Layer 7 of a small transformer language model trained on English Wikipedia (12 layers, counted from 0, width 96).
Take only the direct path to the model's output, skipping the later layers: a vector added to the residual stream pushes a token's score in proportion to its dot product with that token's output vector.

Output vectors of the tokens that the questions are about. A number n stands for n times 0.0035.
" latter": 243 167 -49 -95 60 -121 56 14 168 -5 -36 5 58 87 38 10 -221 -222 -11 23 149 -45 79 -178 137 -111 7 72 -258 53 -41 -183 137 -66 -45 -175 -33 156 -103 83 -47 62 189 92 -95 179 -203 122 -87 100 85 8 28 -31 -5 -62 10 -11 13 -40 33 61 116 78 -117 -223 82 -39 -32 225 59 -222 122 56 48 -155 -208 178 -84 179 141 -120 26 -185 -250 151 5 18 7 185 -136 -174 13 -237 83 60
"view": 166 216 128 -115 -115 249 -24 -158 -86 -100 -1 -46 -98 199 -140 -2 -52 31 149 -45 -133 259 3 -80 251 -49 -16 106 -94 167 2 153 202 182 -273 -236 -7 -23 -46 26 -10 -243 5 12 174 -117 268 -312 -48 98 26 0 -109 -32 -15 107 -94 -212 -177 -273 -18 -256 -186 12 6 -134 -51 156 109 1 85 93 74 -259 -50 107 -213 -29 -69 98 -44 1 3 -34 -3 -164 12 69 270 109 -60 59 -47 35 49 132
"ris": 59 -50 87 55 -153 -72 108 -70 -144 -117 -151 -36 155 193 9 116 -40 -73 56 87 -176 83 0 -63 63 125 -47 182 37 -17 159 35 -77 -13 -97 -6 -161 196 -75 40 13 -65 0 -211 -124 99 54 -33 -3 57 -9 13 216 -196 94 160 -62 -122 -78 98 -15 107 -36 -197 -155 242 -244 -10 13 -74 116 10 122 48 -22 113 -34 -100 -56 33 -51 -83 -36 -244 -94 -143 -44 97 311 128 -226 -14 -66 183 -84 -126
"3:": 119 32 -224 20 -31 64 160 -54 -21 -38 -97 -36 107 56 -66 100 131 -161 -140 29 -66 33 -229 52 128 184 -48 97 -5 147 -111 -29 -35 -102 -26 -166 11 114 42 -184 -50 -192 51 -70 43 -54 238 45 -93 206 70 -3 -73 128 -125 -202 -15 -201 -27 -98 -27 -113 129 34 131 -229 -152 -94 153 166 157 -140 109 -141 -78 3 33 -152 1 63 143 95 -85 -64 -46 80 43 291 65 154 45 105 51 -57 21 -122
" Mich": 34 60 -5 -27 -20 42 -56 -28 -3 -19 -87 69 -161 118 289 74 -87 125 63 85 -145 178 161 -25 -45 21 -13 25 -192 -9 38 -92 45 126 -39 -125 -130 -45 47 2 30 -249 -26 -117 -149 17 58 86 76 -5 1 -27 -49 49 -120 155 -7 -99 1 -2 10 47 -121 -41 -2 -140 27 62 119 66 89 -100 -28 -39 66 -120 18 -37 -42 16 164 -97 154 -42 -76 27 -31 13 162 1 142 -211 -35 -117 65 75
" album,": 51 15 -125 -181 -70 8 -18 -58 3 -92 7 140 -119 142 34 -21 -269 75 -237 -55 -159 285 -289 3 259 235 12 31 -252 49 -26 -97 294 146 -100 -108 95 77 67 252 58 -171 302 -8 -31 -122 95 56 -277 150 79 -6 -107 -38 -35 28 -48 133 -155 -91 -73 -174 20 -59 14 -333 -78 -232 70 139 5 -220 290 -129 -145 -292 -112 104 57 166 59 -102 -220 -32 -42 54 31 124 -43 55 31 43 -98 68 105 92
"raph": 245 2 -87 -161 -156 200 70 -91 -122 0 -173 1 250 -140 117 -76 62 -102 81 -20 -86 -1 19 155 315 112 -23 -175 -71 136 -35 37 85 86 -241 -170 108 107 122 -2 180 -21 278 96 -250 -35 -93 49 -156 -85 -4 171 34 -20 5 211 -50 27 -49 22 -138 22 44 83 -11 -159 -214 -112 82 197 -109 64 81 -82 -141 -299 -239 -70 -61 204 -99 -76 -140 -257 -81 182 158 253 137 156 -131 42 119 -54 25 80
"imb": 53 106 -5 42 -99 149 12 -64 -27 -41 46 -13 -30 45 96 40 -249 -25 8 54 -87 79 9 80 -109 61 -26 -10 -34 129 31 92 89 64 86 -3 -276 70 -140 181 138 -65 69 -97 174 -51 -86 141 -134 154 14 63 68 -78 -9 -54 -214 -5 -172 -123 172 -108 3 -69 -92 26 -142 25 68 -22 -59 -83 -97 -227 100 31 -201 -10 186 42 -28 -8 163 -115 84 -3 -35 112 280 255 83 95 51 -340 101 -108
" summer": 40 55 133 -92 115 -2 81 -13 26 -61 -106 151 -6 82 -28 9 -278 -92 -128 76 -120 111 -12 -38 -25 6 6 -23 -34 4 -28 22 3 26 -54 11 -180 42 -173 109 -43 21 86 61 61 5 -78 -79 -42 205 116 39 -109 5 -5 -43 -19 76 -114 -46 -4 -2 60 -81 -60 -43 5 -5 -123 143 138 -53 120 -157 43 -1 -63 -41 -79 99 155 131 167 -47 -63 139 -22 -117 -6 66 -57 -24 -68 8 -24 154
")": -25 121 -49 42 -106 -105 -54 -40 -2 189 19 -74 7 79 -11 -46 -157 72 118 8 123 84 -17 -114 -101 56 7 -93 -13 -160 -107 -63 78 -44 159 -172 141 -45 39 24 12 -17 62 -121 84 180 -150 -203 32 -156 -13 -81 -61 54 52 70 -52 23 -136 179 -38 71 35 66 -111 87 -103 -103 -87 -184 -36 -49 19 -44 -23 30 -122 16 -195 118 -45 91 -166 114 6 57 -92 -191 94 -148 -160 187 -240 2 -34 1
"istant": 27 166 -93 -227 -259 -4 252 -27 -147 -48 -221 -19 -89 145 20 46 -31 23 211 234 40 32 -149 -314 160 190 -112 26 63 91 50 9 79 -4 -148 -166 -95 93 -78 284 215 -69 33 124 71 -139 -85 -227 -198 -132 -26 -4 156 -79 3 -75 94 -169 -230 -116 13 -66 28 122 205 -21 -186 18 139 73 -72 54 98 -11 -137 -173 11 319 -162 42 104 -220 245 68 -170 -85 21 92 108 197 -96 -66 -97 63 -23 -190
"ingham": -9 25 101 -112 -254 -6 -10 -107 -218 -200 -97 22 77 -68 197 116 -72 -55 -48 14 125 25 -150 -215 -105 234 -54 157 149 152 219 -154 -130 156 37 -28 99 40 -125 117 12 -11 72 269 87 188 99 -18 -129 216 16 100 -58 -8 -109 309 125 -78 -94 -227 16 -22 -67 -112 3 -232 -84 -284 -94 -95 95 -67 -215 76 45 -85 -300 -39 -276 -90 18 49 77 -85 61 90 -68 68 172 72 -11 -70 -36 -57 90 -66
"lav": 80 -28 -160 -125 -198 -127 -23 -126 -103 -238 -68 94 -78 64 162 164 -72 -66 111 16 17 -92 -61 52 -108 94 -59 83 139 83 339 -115 53 -40 30 63 -190 -27 -255 287 167 -258 164 -108 -357 223 2 -19 -84 -163 -10 -26 74 18 141 191 -88 -15 -100 86 73 -313 -71 -104 -27 -191 -209 -73 182 -154 192 -125 -124 -65 96 -70 -184 -84 -82 131 -3 -108 180 22 -117 -8 140 78 36 183 -131 -298 48 -51 -42 17
"cript": 76 1 -117 -211 -178 1 185 -134 -105 -31 52 82 -61 364 -60 137 103 -100 101 91 35 32 -42 165 163 -46 -10 -2 -99 51 -7 -188 76 32 -218 -215 70 72 -78 90 319 30 -41 -110 -175 -241 41 -88 -261 161 15 20 -264 120 35 208 -166 26 64 -57 72 -271 -33 88 165 -45 -260 -65 245 -105 173 210 225 -34 -66 -109 -227 225 22 187 -177 101 36 -20 64 -56 294 232 -57 99 -218 6 45 -24 125 178
"ibly": 197 135 -229 -239 29 -33 42 -112 -176 -157 -143 30 -120 126 26 241 -157 159 -166 290 111 -193 148 -37 -90 52 -34 11 4 -91 5 -126 448 128 -49 -5 124 196 -52 159 161 53 142 -16 -178 -152 -141 6 -127 169 64 64 -93 29 59 221 -51 -112 -80 1 -25 55 -125 -158 56 -76 112 -201 -5 -51 120 94 102 91 176 -193 -69 -67 -188 72 2 -110 -49 78 -49 90 127 142 314 8 -137 -143 89 -158 308 51
"|---|": 386 -45 -166 -138 -202 67 336 -113 -142 -110 93 59 -66 119 -113 39 -27 -36 17 181 -210 212 -176 -64 134 -120 -48 23 33 70 123 -68 286 192 -213 -48 -130 371 -38 275 53 -137 -74 60 -47 158 139 140 -5 -49 39 50 -13 79 -151 -55 38 -54 -301 -104 261 -111 150 -33 -54 101 34 -104 71 208 260 9 -23 -102 -117 117 -145 261 67 303 -94 -54 -10 -195 -3 81 -22 423 37 -40 20 -152 -224 -274 99 47
"ions": 169 73 -96 -183 -280 66 -31 -75 -33 21 70 -35 84 199 175 113 -50 -234 -172 87 -77 -44 179 -33 -259 176 -9 -92 96 -53 -37 -39 -36 166 193 7 146 50 -145 153 121 217 160 -133 -354 8 298 203 -238 -28 70 60 -81 0 -118 -14 -5 -176 173 -24 -16 -105 -94 -90 -3 101 -108 -23 54 -200 -21 97 -85 -102 149 -86 -169 33 -29 -50 -88 -109 45 -56 -182 -152 150 -113 116 -18 160 -8 57 -123 -109 -42
"ength": -33 146 67 -133 -134 35 -106 -19 -99 -227 -224 37 193 198 25 -2 60 -324 154 100 -122 -47 -147 -214 -62 177 -11 100 5 155 169 -86 94 95 86 -90 27 326 -248 137 -73 -266 112 115 -148 136 11 213 -219 147 38 183 -172 51 -122 -61 37 -142 -176 77 -36 -48 142 -212 115 -185 -24 -35 -27 91 -33 -176 -55 -259 -104 -253 -280 95 9 76 -4 -78 -66 -282 25 -181 41 218 167 -97 116 10 -143 -148 102 -99
"]": -21 78 111 24 -130 -141 87 -59 8 40 -153 1 128 194 44 -7 -107 -47 16 61 145 -72 -185 -109 222 152 -1 -145 -1 -116 -151 -144 143 -156 170 31 103 153 35 -40 139 -130 295 -72 -57 96 161 -18 0 -75 8 -116 -87 149 167 69 72 91 -57 27 -23 -23 141 28 150 -119 54 -373 222 -179 124 -28 12 -213 66 57 5 -106 -368 361 -14 -193 -102 -17 -59 -83 61 119 184 102 20 -44 -206 -138 171 -90
"ably": 100 224 23 -24 -265 -76 144 -66 6 -87 -313 121 126 96 266 247 -197 35 -5 233 69 96 -321 -113 40 247 -12 -219 4 37 -151 115 187 94 -218 -133 304 182 -128 6 81 88 -48 129 -277 -41 -200 -62 -76 63 24 75 69 -164 82 -166 96 18 -165 -130 -142 -296 -83 -250 26 37 -68 -129 43 196 237 71 152 -210 -106 -164 -86 -46 163 -66 -41 -70 77 -114 -26 -156 110 -201 416 76 -43 -87 -6 58 -22 143
"iforn": 14 -13 -208 -209 63 -47 41 -64 -27 -101 -13 -52 163 215 45 -68 -187 -180 198 291 -105 7 -111 -18 111 230 -78 -106 -81 -86 168 97 167 103 -106 57 -44 124 -132 97 252 118 48 169 61 -152 77 8 -62 265 13 42 -89 224 -289 195 -59 -167 -275 -240 195 -227 -181 -31 61 -130 -89 -77 -74 111 229 -123 -46 -302 50 -182 -19 196 -307 122 119 9 126 -206 -260 -92 54 -14 276 189 -207 -112 -19 -143 347 204
"-century": 73 4 110 -264 57 93 215 -57 -96 63 -24 35 -6 287 -3 98 -127 -212 143 48 -83 -11 -303 -171 102 130 6 -29 -44 188 31 -136 140 -79 86 -133 -23 233 83 56 273 -39 78 195 58 170 137 -92 61 206 79 273 74 -146 106 115 -9 -225 20 -288 158 -144 -47 -126 -37 -121 -72 -118 172 241 33 -47 242 33 69 107 -260 7 -43 63 110 4 -119 -125 -2 117 61 287 135 154 -27 -130 -159 -69 188 21
" also==": 213 222 -241 50 -15 67 262 -85 -184 -7 11 76 72 8 51 338 71 -265 -148 9 25 49 126 147 176 25 -128 -23 61 52 -29 156 -17 136 -253 -164 -228 74 -10 -13 61 -99 187 50 -20 -29 -44 180 -35 118 22 -103 -44 -61 -278 -53 14 -292 -258 -101 100 -112 -107 14 22 -180 -255 -212 101 138 182 52 26 -139 -100 -99 116 -78 -43 241 72 -39 167 -100 -124 136 75 13 131 61 -301 -154 -111 -475 -83 -40
"ruct": 55 19 134 44 -128 11 116 -59 148 -76 -51 62 160 14 -93 45 143 -173 221 162 -292 -62 -59 100 77 276 -31 -47 37 19 -24 -13 188 109 -317 -26 81 154 -26 178 103 -121 -49 2 -147 137 -23 173 -121 -95 53 17 15 -77 83 119 -115 -139 -168 -191 306 -9 -39 -98 -10 116 -125 -56 197 -38 23 11 369 -209 -87 36 -73 -101 -37 26 99 -61 62 -252 -217 -108 69 130 207 86 -115 31 -175 -29 19 132
"ing": -3 -9 68 59 -28 44 -102 -74 18 20 19 -15 244 -136 -40 63 -15 -108 -154 260 47 -84 -78 90 -143 145 26 82 172 -88 -102 186 -35 292 42 61 -49 52 -29 158 -54 61 -184 98 22 131 -80 -43 -201 47 -25 51 -46 0 32 54 29 34 -134 -159 -53 -114 -25 -134 -54 62 202 97 42 -60 -135 136 -229 76 40 -83 36 72 17 -24 -70 115 34 219 159 -68 144 -97 67 -112 153 37 -37 41 -39 -78
"itive": 175 222 -104 -67 48 -38 -43 -77 -325 -98 -46 159 227 -185 169 86 84 -167 -28 165 -136 40 136 -169 -72 245 -76 56 37 -153 -75 -135 230 33 -242 112 30 36 46 199 -11 127 -3 17 -156 -178 154 -61 -150 67 1 42 -77 -82 94 181 -132 53 -217 12 91 -55 -81 -98 70 197 -101 -116 161 -57 61 95 285 -256 48 -166 -197 138 -23 -176 -122 50 77 69 55 0 218 353 146 98 -338 -27 -125 -141 205 61
" titles": -56 20 -11 -147 7 23 77 -29 -166 112 113 7 -63 51 33 -133 -88 -21 -68 -79 -81 100 -180 1 -3 8 -10 -43 33 42 -92 48 155 13 -72 50 -177 37 83 -43 -205 43 47 -94 -149 17 -2 49 -243 19 84 117 -55 -83 -43 -23 7 -92 124 -151 46 -143 99 51 250 -343 -2 -202 155 249 118 49 59 -80 -128 8 -124 39 -58 13 -41 -77 -192 -123 -150 41 -103 61 96 60 -60 -1 -170 -9 -123 14
"ment.": 406 -92 -32 -96 -66 79 209 -106 -75 156 -89 -51 -74 12 11 293 140 -116 -220 181 -102 8 -55 -77 299 104 -50 -104 -160 -41 -38 4 -128 304 -227 -59 -91 321 -184 -34 109 17 -9 142 16 -65 -11 56 -140 14 48 90 -288 -85 -44 -258 -171 -258 -304 -59 -263 -117 -98 -283 22 -187 -205 57 -124 54 -137 88 47 -44 -140 -13 -96 249 16 124 -83 -45 -30 -2 -293 -99 304 -32 103 12 20 -187 -304 14 63 192
"itte": 67 -27 -171 43 72 -129 234 -111 30 -189 -14 -88 51 -109 -130 -97 -153 -79 -127 -2 -13 51 125 -7 55 170 -37 -94 11 276 -112 -18 64 293 -152 -23 -158 99 -34 162 22 -195 -74 -14 -83 162 -12 -72 -164 -95 40 -74 18 22 43 82 -151 -176 -285 -22 35 80 44 -58 243 -56 -140 -38 37 71 -13 -59 113 -102 -143 -237 28 163 -105 43 -15 -125 -11 -246 95 -25 63 129 213 -78 -50 -146 -32 -208 184 51

Each question shows what one neuron of this layer's MLP adds at an activation of 1. A number n stands for n times 0.0028.

n38: 248 20 22 -118 112 23 145 45 -151 -35 4 -21 19 78 10 36 103 69 -5 -114 -7 -32 -120 3 6 1 -187 86 -34 53 5 -66 -9 -119 -149 -122 -27 38 -114 -82 -25 26 -227 -13 9 -110 121 -142 -29 138 61 -111 103 23 -17 -134 -6 2 75 -89 45 73 37 -110 -21 -54 -49 23 105 46 188 -75 -176 -6 -6 -8 248 -100 28 24 114 91 8 13 -77 -85 -162 -49 -155 109 43 -17 76 -47 -123 -100
Which two tokens does it push up most, strongest first? "3:", " also=="

n62: -16 84 -62 53 -25 -112 -104 116 -9 -55 -125 116 125 -28 -38 54 21 103 -56 -43 -17 106 -8 7 5 97 -266 73 -61 47 41 12 -205 -115 77 159 43 2 53 17 310 -31 40 77 111 12 -62 188 -35 107 119 -67 -13 85 -31 -58 109 27 4 97 131 -57 -65 105 -73 -43 -56 -100 12 -33 -31 81 -29 40 105 97 -36 -99 -122 55 31 -17 -50 34 65 121 -106 4 -9 186 -12 65 81 -121 28 33
Pushed up most: "ingham"

n95: 43 82 -54 163 95 -66 54 -125 10 -128 30 110 -64 32 -81 -99 -112 61 -47 -65 0 -146 35 22 -56 126 -197 -10 12 -88 26 0 -88 -81 33 -33 -51 49 11 -7 -24 -116 -145 -40 14 160 172 130 100 2 54 6 153 -20 13 -50 -26 -75 -81 -14 35 -22 -208 69 25 44 25 122 -123 5 9 -154 -57 247 54 -173 -172 10 -61 -51 45 8 44 -1 -44 16 -63 -93 -13 122 2 282 -46 50 -22 179
Which of these tokens does it push down most? "cript"

n144: 46 193 18 67 -21 -11 -33 -22 47 -118 -50 76 2 -33 61 -35 -59 -45 50 -92 67 -21 82 -44 121 -111 -199 21 91 -36 -123 -19 10 -3 -58 58 -114 4 15 -108 136 -6 -127 -50 -58 -133 -50 114 58 5 135 16 23 -140 73 -44 89 47 10 80 -98 -19 -15 98 -53 -67 46 55 -28 1 -69 52 -136 5 47 100 48 -46 -72 141 -191 67 0 27 20 13 -130 -43 -13 -46 46 39 -56 -83 15 -10
Pushed up most: " also=="

n277: 33 -79 82 -23 120 103 -60 -131 -61 32 -36 78 -8 51 -11 133 63 -155 52 -52 -85 28 -23 -119 35 -35 58 55 -23 241 82 -77 -177 -53 -2 -59 28 -21 28 40 -56 -58 128 67 -30 21 66 -15 -91 -34 10 18 -54 58 -62 65 -76 -29 64 56 99 24 23 -41 -142 -39 14 1 -15 -34 -22 -54 -40 -43 135 -84 18 3 53 69 -71 32 -122 3 -39 -48 -119 21 -27 16 -57 67 34 -30 -32 -127
Which of these tokens does it push down most? "ably"

n347: 121 66 57 -16 15 -12 47 -108 93 -40 43 124 2 5 76 33 57 27 84 25 -12 -7 -14 -50 -170 -52 -233 39 19 3 -160 80 119 5 -100 -105 22 -54 -12 40 -89 72 13 -31 -48 -15 -11 36 72 156 85 -36 -18 -63 87 -43 58 -61 38 -41 -63 -86 -67 -85 -76 88 38 135 -3 63 -37 -8 -142 -96 34 -86 -148 -41 -179 54 -37 -1 43 -79 24 -38 -123 -157 66 4 0 -49 -9 -42 -6 -15
Which three tokens does it push up most, strongest first? "ably", "view", "ions"

n295: 119 146 -180 6 -43 40 -138 201 62 53 5 -30 42 -22 100 -29 -85 -11 24 -7 -18 126 -91 25 -191 -59 142 -77 2 -212 -63 13 -32 27 22 17 52 -19 119 -95 -33 13 -11 39 -114 59 35 89 52 -69 -119 160 107 -38 -108 -49 -61 -50 -132 -133 -172 -102 -133 -41 -18 -24 -15 -12 -61 -5 28 -112 -68 91 82 -101 -87 -219 -60 -18 103 -10 -35 -137 110 -1 -89 -96 15 -18 -13 88 122 128 -45 35
Which two tokens does it push up most, strongest first? "ably", "ions"

n269: 10 -50 162 16 14 -12 -68 -186 48 13 -176 43 -116 95 20 -151 -77 90 110 18 -14 87 94 -75 -35 6 69 183 -144 -46 -136 29 50 29 -31 -1 -60 -60 76 63 -150 99 -78 -152 -144 -83 -85 98 46 54 -230 -122 87 0 -53 52 -111 -22 15 -37 -44 78 -30 18 83 5 -67 81 86 51 24 58 -78 -80 -58 11 -7 81 21 57 105 17 -85 116 -81 -71 -144 -140 -24 -40 -43 -86 111 -63 150 88
Which two tokens does it push up most, strongest first? " Mich", "view"

n77: -80 4 -82 81 63 109 2 104 64 -48 53 5 -23 -4 156 -33 114 17 166 -49 84 -133 0 68 -4 168 -100 49 -115 14 57 51 11 143 -17 -25 74 11 -6 -69 -33 -28 26 -12 -97 -40 105 -48 -218 -22 104 -75 -40 -66 -23 106 121 -61 -30 28 -28 7 -110 -74 108 -44 -17 -29 114 -32 -46 22 -48 -16 69 74 -62 -26 -63 -100 54 77 104 -19 171 -12 -88 105 52 54 5 -22 -120 -29 20 57
Which two tokens does it push up most, strongest first? "ingham", "itive"

n194: 16 153 -170 170 -39 -99 22 -85 -91 46 -5 135 28 -54 -70 25 91 -22 83 130 10 -86 117 -7 17 76 -33 -10 106 -205 11 -47 -25 21 33 -122 42 -66 26 38 39 26 17 6 89 62 21 -31 19 -71 25 79 -47 -13 -63 -75 25 -66 121 -69 14 -103 19 41 -129 94 94 -29 25 33 -69 109 43 82 0 -59 -89 -31 31 18 -77 55 -35 -14 79 26 12 24 42 140 -9 22 27 -101 -70 -35
Which of these tokens does it push down most? " album,"

n168: -60 103 6 47 -49 80 71 10 -60 -132 30 19 -74 -4 21 67 -8 39 -22 74 108 116 -24 39 225 22 46 -49 -53 156 0 20 -118 2 -76 109 110 -140 -54 92 25 33 93 43 159 -14 -40 114 -121 -84 -51 73 -44 28 -80 -74 -109 135 -7 -78 -108 -21 146 101 124 -41 -18 -128 57 173 -53 -35 -60 88 63 -33 -78 56 86 52 20 96 52 -38 60 55 88 -73 -140 -122 58 -80 -61 18 146 -137
Which of these tokens does it push down most? "ris"

n182: -1 -21 -87 17 -57 31 137 -91 4 154 -96 -73 106 82 -96 78 24 -95 158 -140 17 -125 -34 68 75 -40 158 -71 126 -183 -74 -172 84 -23 194 32 -25 -103 47 98 -91 113 -65 12 -92 33 53 -1 -126 53 -100 139 -43 109 -86 -110 -25 -81 -30 89 -9 81 -121 -69 73 109 49 -32 230 -152 64 -46 -113 -107 31 -16 44 -35 -48 -20 -27 30 -34 116 128 24 -74 -34 -18 -38 37 61 177 -28 -51 67
Which two tokens does it push up most, strongest first? "ions", "]"

n213: 4 172 19 -67 -126 -156 44 123 -29 -28 98 24 -208 83 23 9 111 -63 -15 -30 84 105 -23 13 5 20 134 55 -118 -89 -45 6 -66 61 42 61 -57 -13 29 56 100 48 45 -113 120 3 -32 66 -11 72 -17 77 -46 70 187 -46 -98 -35 -85 19 9 -49 112 40 186 13 -6 -12 -75 150 92 166 153 64 73 -20 4 -26 168 -36 95 -77 -75 90 193 114 -20 6 46 44 -3 -17 -29 -6 35 1
Which three tokens does it push up most, strongest first? "cript", " album,", "-century"

n126: -1 -33 -26 -16 142 61 -67 37 -79 89 -94 -47 48 -116 162 -24 56 -32 -88 4 -47 -66 -43 -68 -41 50 131 -21 7 -202 91 -28 -60 -71 -14 -14 -98 -28 41 -77 -3 -18 -47 5 -18 -43 58 -68 -4 -54 96 -47 60 46 -66 20 30 105 -51 -28 54 33 -25 -67 -48 -60 -32 -11 -74 56 52 -20 60 -66 -61 36 83 -19 -14 34 -13 98 -4 5 -37 63 44 -28 -33 72 15 -8 -20 10 -15 -63
Pushed up most: "itive"

n373: 121 8 5 42 -103 -94 -21 3 0 -177 23 45 57 95 -107 -1 -55 -106 -73 -119 -32 -79 101 71 -134 52 -15 -44 110 -9 132 -62 37 0 -98 134 -53 -140 -90 -83 78 -70 -5 -16 99 -66 24 82 -68 -1 201 -68 -5 40 -158 -67 -28 -112 91 144 50 -57 29 -34 -113 61 74 -72 -154 24 33 -38 -7 -41 15 29 -77 32 -88 59 12 69 165 -15 -65 -44 17 -85 -112 68 76 66 150 -98 -40 -30
Pushed up most: "ions"

n379: 133 -91 -101 -119 -40 -33 46 2 -148 15 -37 52 6 -80 -63 -37 24 33 -16 31 -49 161 -153 70 14 45 74 81 -127 80 76 2 -32 -37 -8 40 -40 -93 -58 15 -21 66 -130 76 -3 -126 0 -30 -84 133 -49 -17 13 94 -82 -70 -92 20 77 193 74 -16 -103 -17 41 -5 67 -75 -130 -66 -53 39 -65 24 -16 -6 162 -96 42 -40 -10 138 -24 -65 -100 -61 98 -50 97 -32 -102 0 -14 -67 42 -61
Which two tokens does it push up most, strongest first? "iforn", "ment."

n88: -20 83 13 47 64 49 98 -122 -37 116 -73 -48 -137 -26 -84 -75 -114 -66 -6 24 0 42 -41 -142 -68 63 -77 54 -68 48 76 91 -107 -21 17 -38 -137 -81 -21 39 52 80 46 -47 19 -25 66 -105 -125 240 -101 62 28 -44 -45 25 -80 20 -27 -33 34 -15 -155 45 -110 -8 -20 86 75 213 -138 9 -73 98 -146 -172 108 22 112 -10 -166 -142 15 -74 -59 -47 -41 53 0 -103 -39 -43 159 -47 -102 -51
Pushed up most: "istant"

n104: 67 2 42 149 -55 -31 9 30 78 2 59 186 8 29 -12 8 116 -26 51 -45 65 -7 82 -34 128 11 112 -2 154 2 -76 -119 47 96 -65 -96 -37 -47 78 120 201 -43 -205 5 -43 -37 -58 123 65 12 140 -8 169 -35 88 134 -127 -57 56 -53 -1 -90 -14 11 16 -13 58 -28 121 94 -171 -44 25 119 65 -36 -45 30 -27 88 13 29 -53 -106 -76 -103 -142 10 95 28 70 -53 -8 -36 -60 -14
Pushed up most: "ruct"

n377: -67 126 10 41 -70 12 23 -54 -66 53 -35 25 -60 -67 -101 70 36 -11 -76 95 -1 -8 22 71 32 40 -198 -25 265 -15 -19 -80 43 28 -17 5 -25 -58 98 28 -30 88 13 3 -72 -88 -11 -76 79 -126 69 -33 51 -36 74 97 -146 20 35 -11 84 22 -76 -50 53 6 137 -38 -38 39 50 -33 -5 -63 -1 -23 -215 1 -141 -50 63 -7 26 -28 108 42 6 29 -55 100 -25 17 133 -7 131 47
Pushed up most: "itive"

n287: -32 -62 24 162 -58 165 161 63 -49 -70 -83 45 -92 -85 6 47 -58 37 13 23 -15 15 75 135 184 -65 229 46 104 54 41 -43 82 14 -22 -179 -45 50 3 92 -1 52 13 208 -106 -15 15 35 82 114 71 167 105 125 67 -98 -262 -29 95 -11 12 -39 62 -9 15 3 34 118 65 -59 74 -67 50 -33 67 -40 9 59 -158 6 -96 105 58 78 -72 21 -103 57 24 -37 125 176 -71 47 -65 75
Which of these tokens does it push down most? ")"

n306: -201 19 -32 -30 -39 227 3 117 74 22 39 -250 13 50 -78 -158 161 -40 48 244 -5 -118 -32 -63 37 -44 -18 -122 109 -107 201 -104 -63 -53 50 67 112 -2 39 -194 -187 -4 -114 8 -142 -38 110 146 -33 -108 51 -164 -29 -53 74 67 177 19 169 -30 -84 -97 -167 -16 83 134 18 -171 68 -52 208 123 14 -31 48 204 -92 131 -151 -39 -66 -60 -29 -55 226 -20 6 93 133 12 -186 5 -140 3 193 46
Which of these tokens does it push down most? " album,"

n157: 8 71 -5 -44 -40 -23 -80 176 48 -82 -25 -126 -57 62 63 18 61 16 64 42 -80 -76 -64 -10 44 197 -135 -72 -35 -75 213 -68 16 91 -98 93 39 -13 64 -46 -114 14 -50 58 -89 -5 119 37 91 -89 -148 59 -103 104 -27 81 -9 -72 168 -52 -41 7 21 119 84 -8 48 72 -98 67 52 23 -4 78 104 0 -18 16 -33 -33 14 -32 20 -5 123 31 -6 114 -78 -120 18 42 -96 -30 -145 67
Which of these tokens does it push down most? "imb"

n177: -17 -28 70 -149 154 -84 -157 86 -122 54 201 -9 -94 60 -50 118 69 20 -16 -13 37 19 29 71 -2 27 71 -121 -106 149 64 -55 -1 -7 -57 130 -59 -121 1 -32 -44 82 71 -14 6 91 -29 -119 47 -13 -195 -98 -79 -76 -329 -72 91 90 -104 63 -76 59 -19 76 -63 -96 13 55 88 -198 6 191 5 126 10 -14 -7 -3 177 -51 95 -69 62 -133 -30 -106 40 -24 -104 114 4 -85 -62 -15 8 -32
Which of these tokens does it push down most? "ably"

n243: -7 113 58 56 139 -45 -52 -85 22 108 63 -105 -44 -22 -112 -107 122 -31 102 81 99 -96 -98 -60 50 28 -54 -191 8 -79 31 -136 -34 81 -116 -60 -13 -41 -41 86 -113 39 -86 -31 -86 44 -106 -27 37 35 -9 103 68 12 -51 -17 -103 -55 32 -36 -31 -148 32 -42 -58 88 9 -39 198 -128 10 1 141 18 108 -1 150 -35 27 19 -15 105 103 4 57 -17 35 24 11 -232 30 -107 -143 36 -146 25
Pushed up most: "ruct"

n120: 5 -58 -76 81 -97 54 27 137 -90 -31 31 -136 91 -103 36 -102 95 -13 -56 73 -48 -5 170 81 44 -144 195 -7 -73 114 -70 2 18 26 76 75 -83 -18 83 -53 75 -7 112 53 -84 -18 -14 -60 -204 7 126 -22 49 12 46 -84 37 -45 108 16 11 19 141 -6 -15 -12 -55 -151 -82 48 -12 -107 -83 -60 -56 33 -60 48 -32 -58 130 96 -41 -47 -36 -85 106 8 65 -56 70 -100 -10 -47 62 -50
Which two tokens does it push up most, strongest first? "raph", "itte"

n81: 4 -1 119 -157 -35 -151 -85 67 86 -45 46 134 12 14 88 58 -163 -112 -56 -74 -121 -79 67 60 175 -44 31 123 -42 -4 -22 51 -90 3 56 -159 -124 25 -79 172 155 -53 115 -10 16 -47 -154 6 -67 110 60 -9 -6 2 111 85 -48 75 -22 58 -48 101 120 98 47 48 128 130 -35 186 151 57 1 50 -83 -24 148 15 54 18 -96 76 -6 93 22 156 -129 -168 -55 -78 40 -111 -197 7 71 85
Pushed up most: " summer"

n72: 195 -130 22 -59 85 -23 -44 -74 137 -93 -43 6 37 -72 33 -13 -61 118 -27 -6 -59 114 -80 32 -17 60 -37 29 -23 -4 -36 130 -49 20 65 26 -183 -62 155 28 36 -135 39 -16 -84 86 80 8 -248 -19 -117 0 -15 96 28 4 69 -41 -29 -36 66 58 -32 -10 184 -43 -4 -93 -29 -37 -19 -62 65 -61 -115 -3 88 -69 108 -47 -90 22 21 86 -11 -47 -61 -88 -41 26 9 11 88 49 -68 153
Which two tokens does it push up most, strongest first? " album,", "itte"

n340: 39 137 -179 -10 -110 40 106 -70 121 56 -190 -126 0 13 -128 95 -85 -5 24 -67 59 84 76 -3 -80 13 101 -58 41 4 -101 139 150 26 -73 84 158 -37 167 -97 6 -77 -4 55 9 126 -49 -94 -131 -57 102 5 108 41 -7 -167 -18 48 30 -115 -44 60 -37 55 -9 48 0 24 -13 -109 78 56 -176 14 27 -81 -5 -54 -74 106 46 -36 128 -31 23 -140 -74 53 -110 30 -52 49 50 50 -96 76
Pushed up most: "ably"

n3: -55 47 -27 -93 -13 70 -38 -111 -199 83 27 -3 72 63 -9 46 -13 -3 -42 -63 -16 -24 104 -100 -32 63 -104 -142 106 42 -61 -92 -24 -24 61 -109 62 13 -28 48 36 1 -12 75 106 -25 -37 2 -34 -57 -22 69 -118 -3 67 14 43 -5 42 71 41 -83 45 -19 -65 23 2 -40 88 73 -43 8 77 136 -8 39 36 -9 -17 37 70 -116 116 -108 98 -53 -89 103 77 10 21 73 -40 43 35 18
Which two tokens does it push up most, strongest first? "-century", "istant"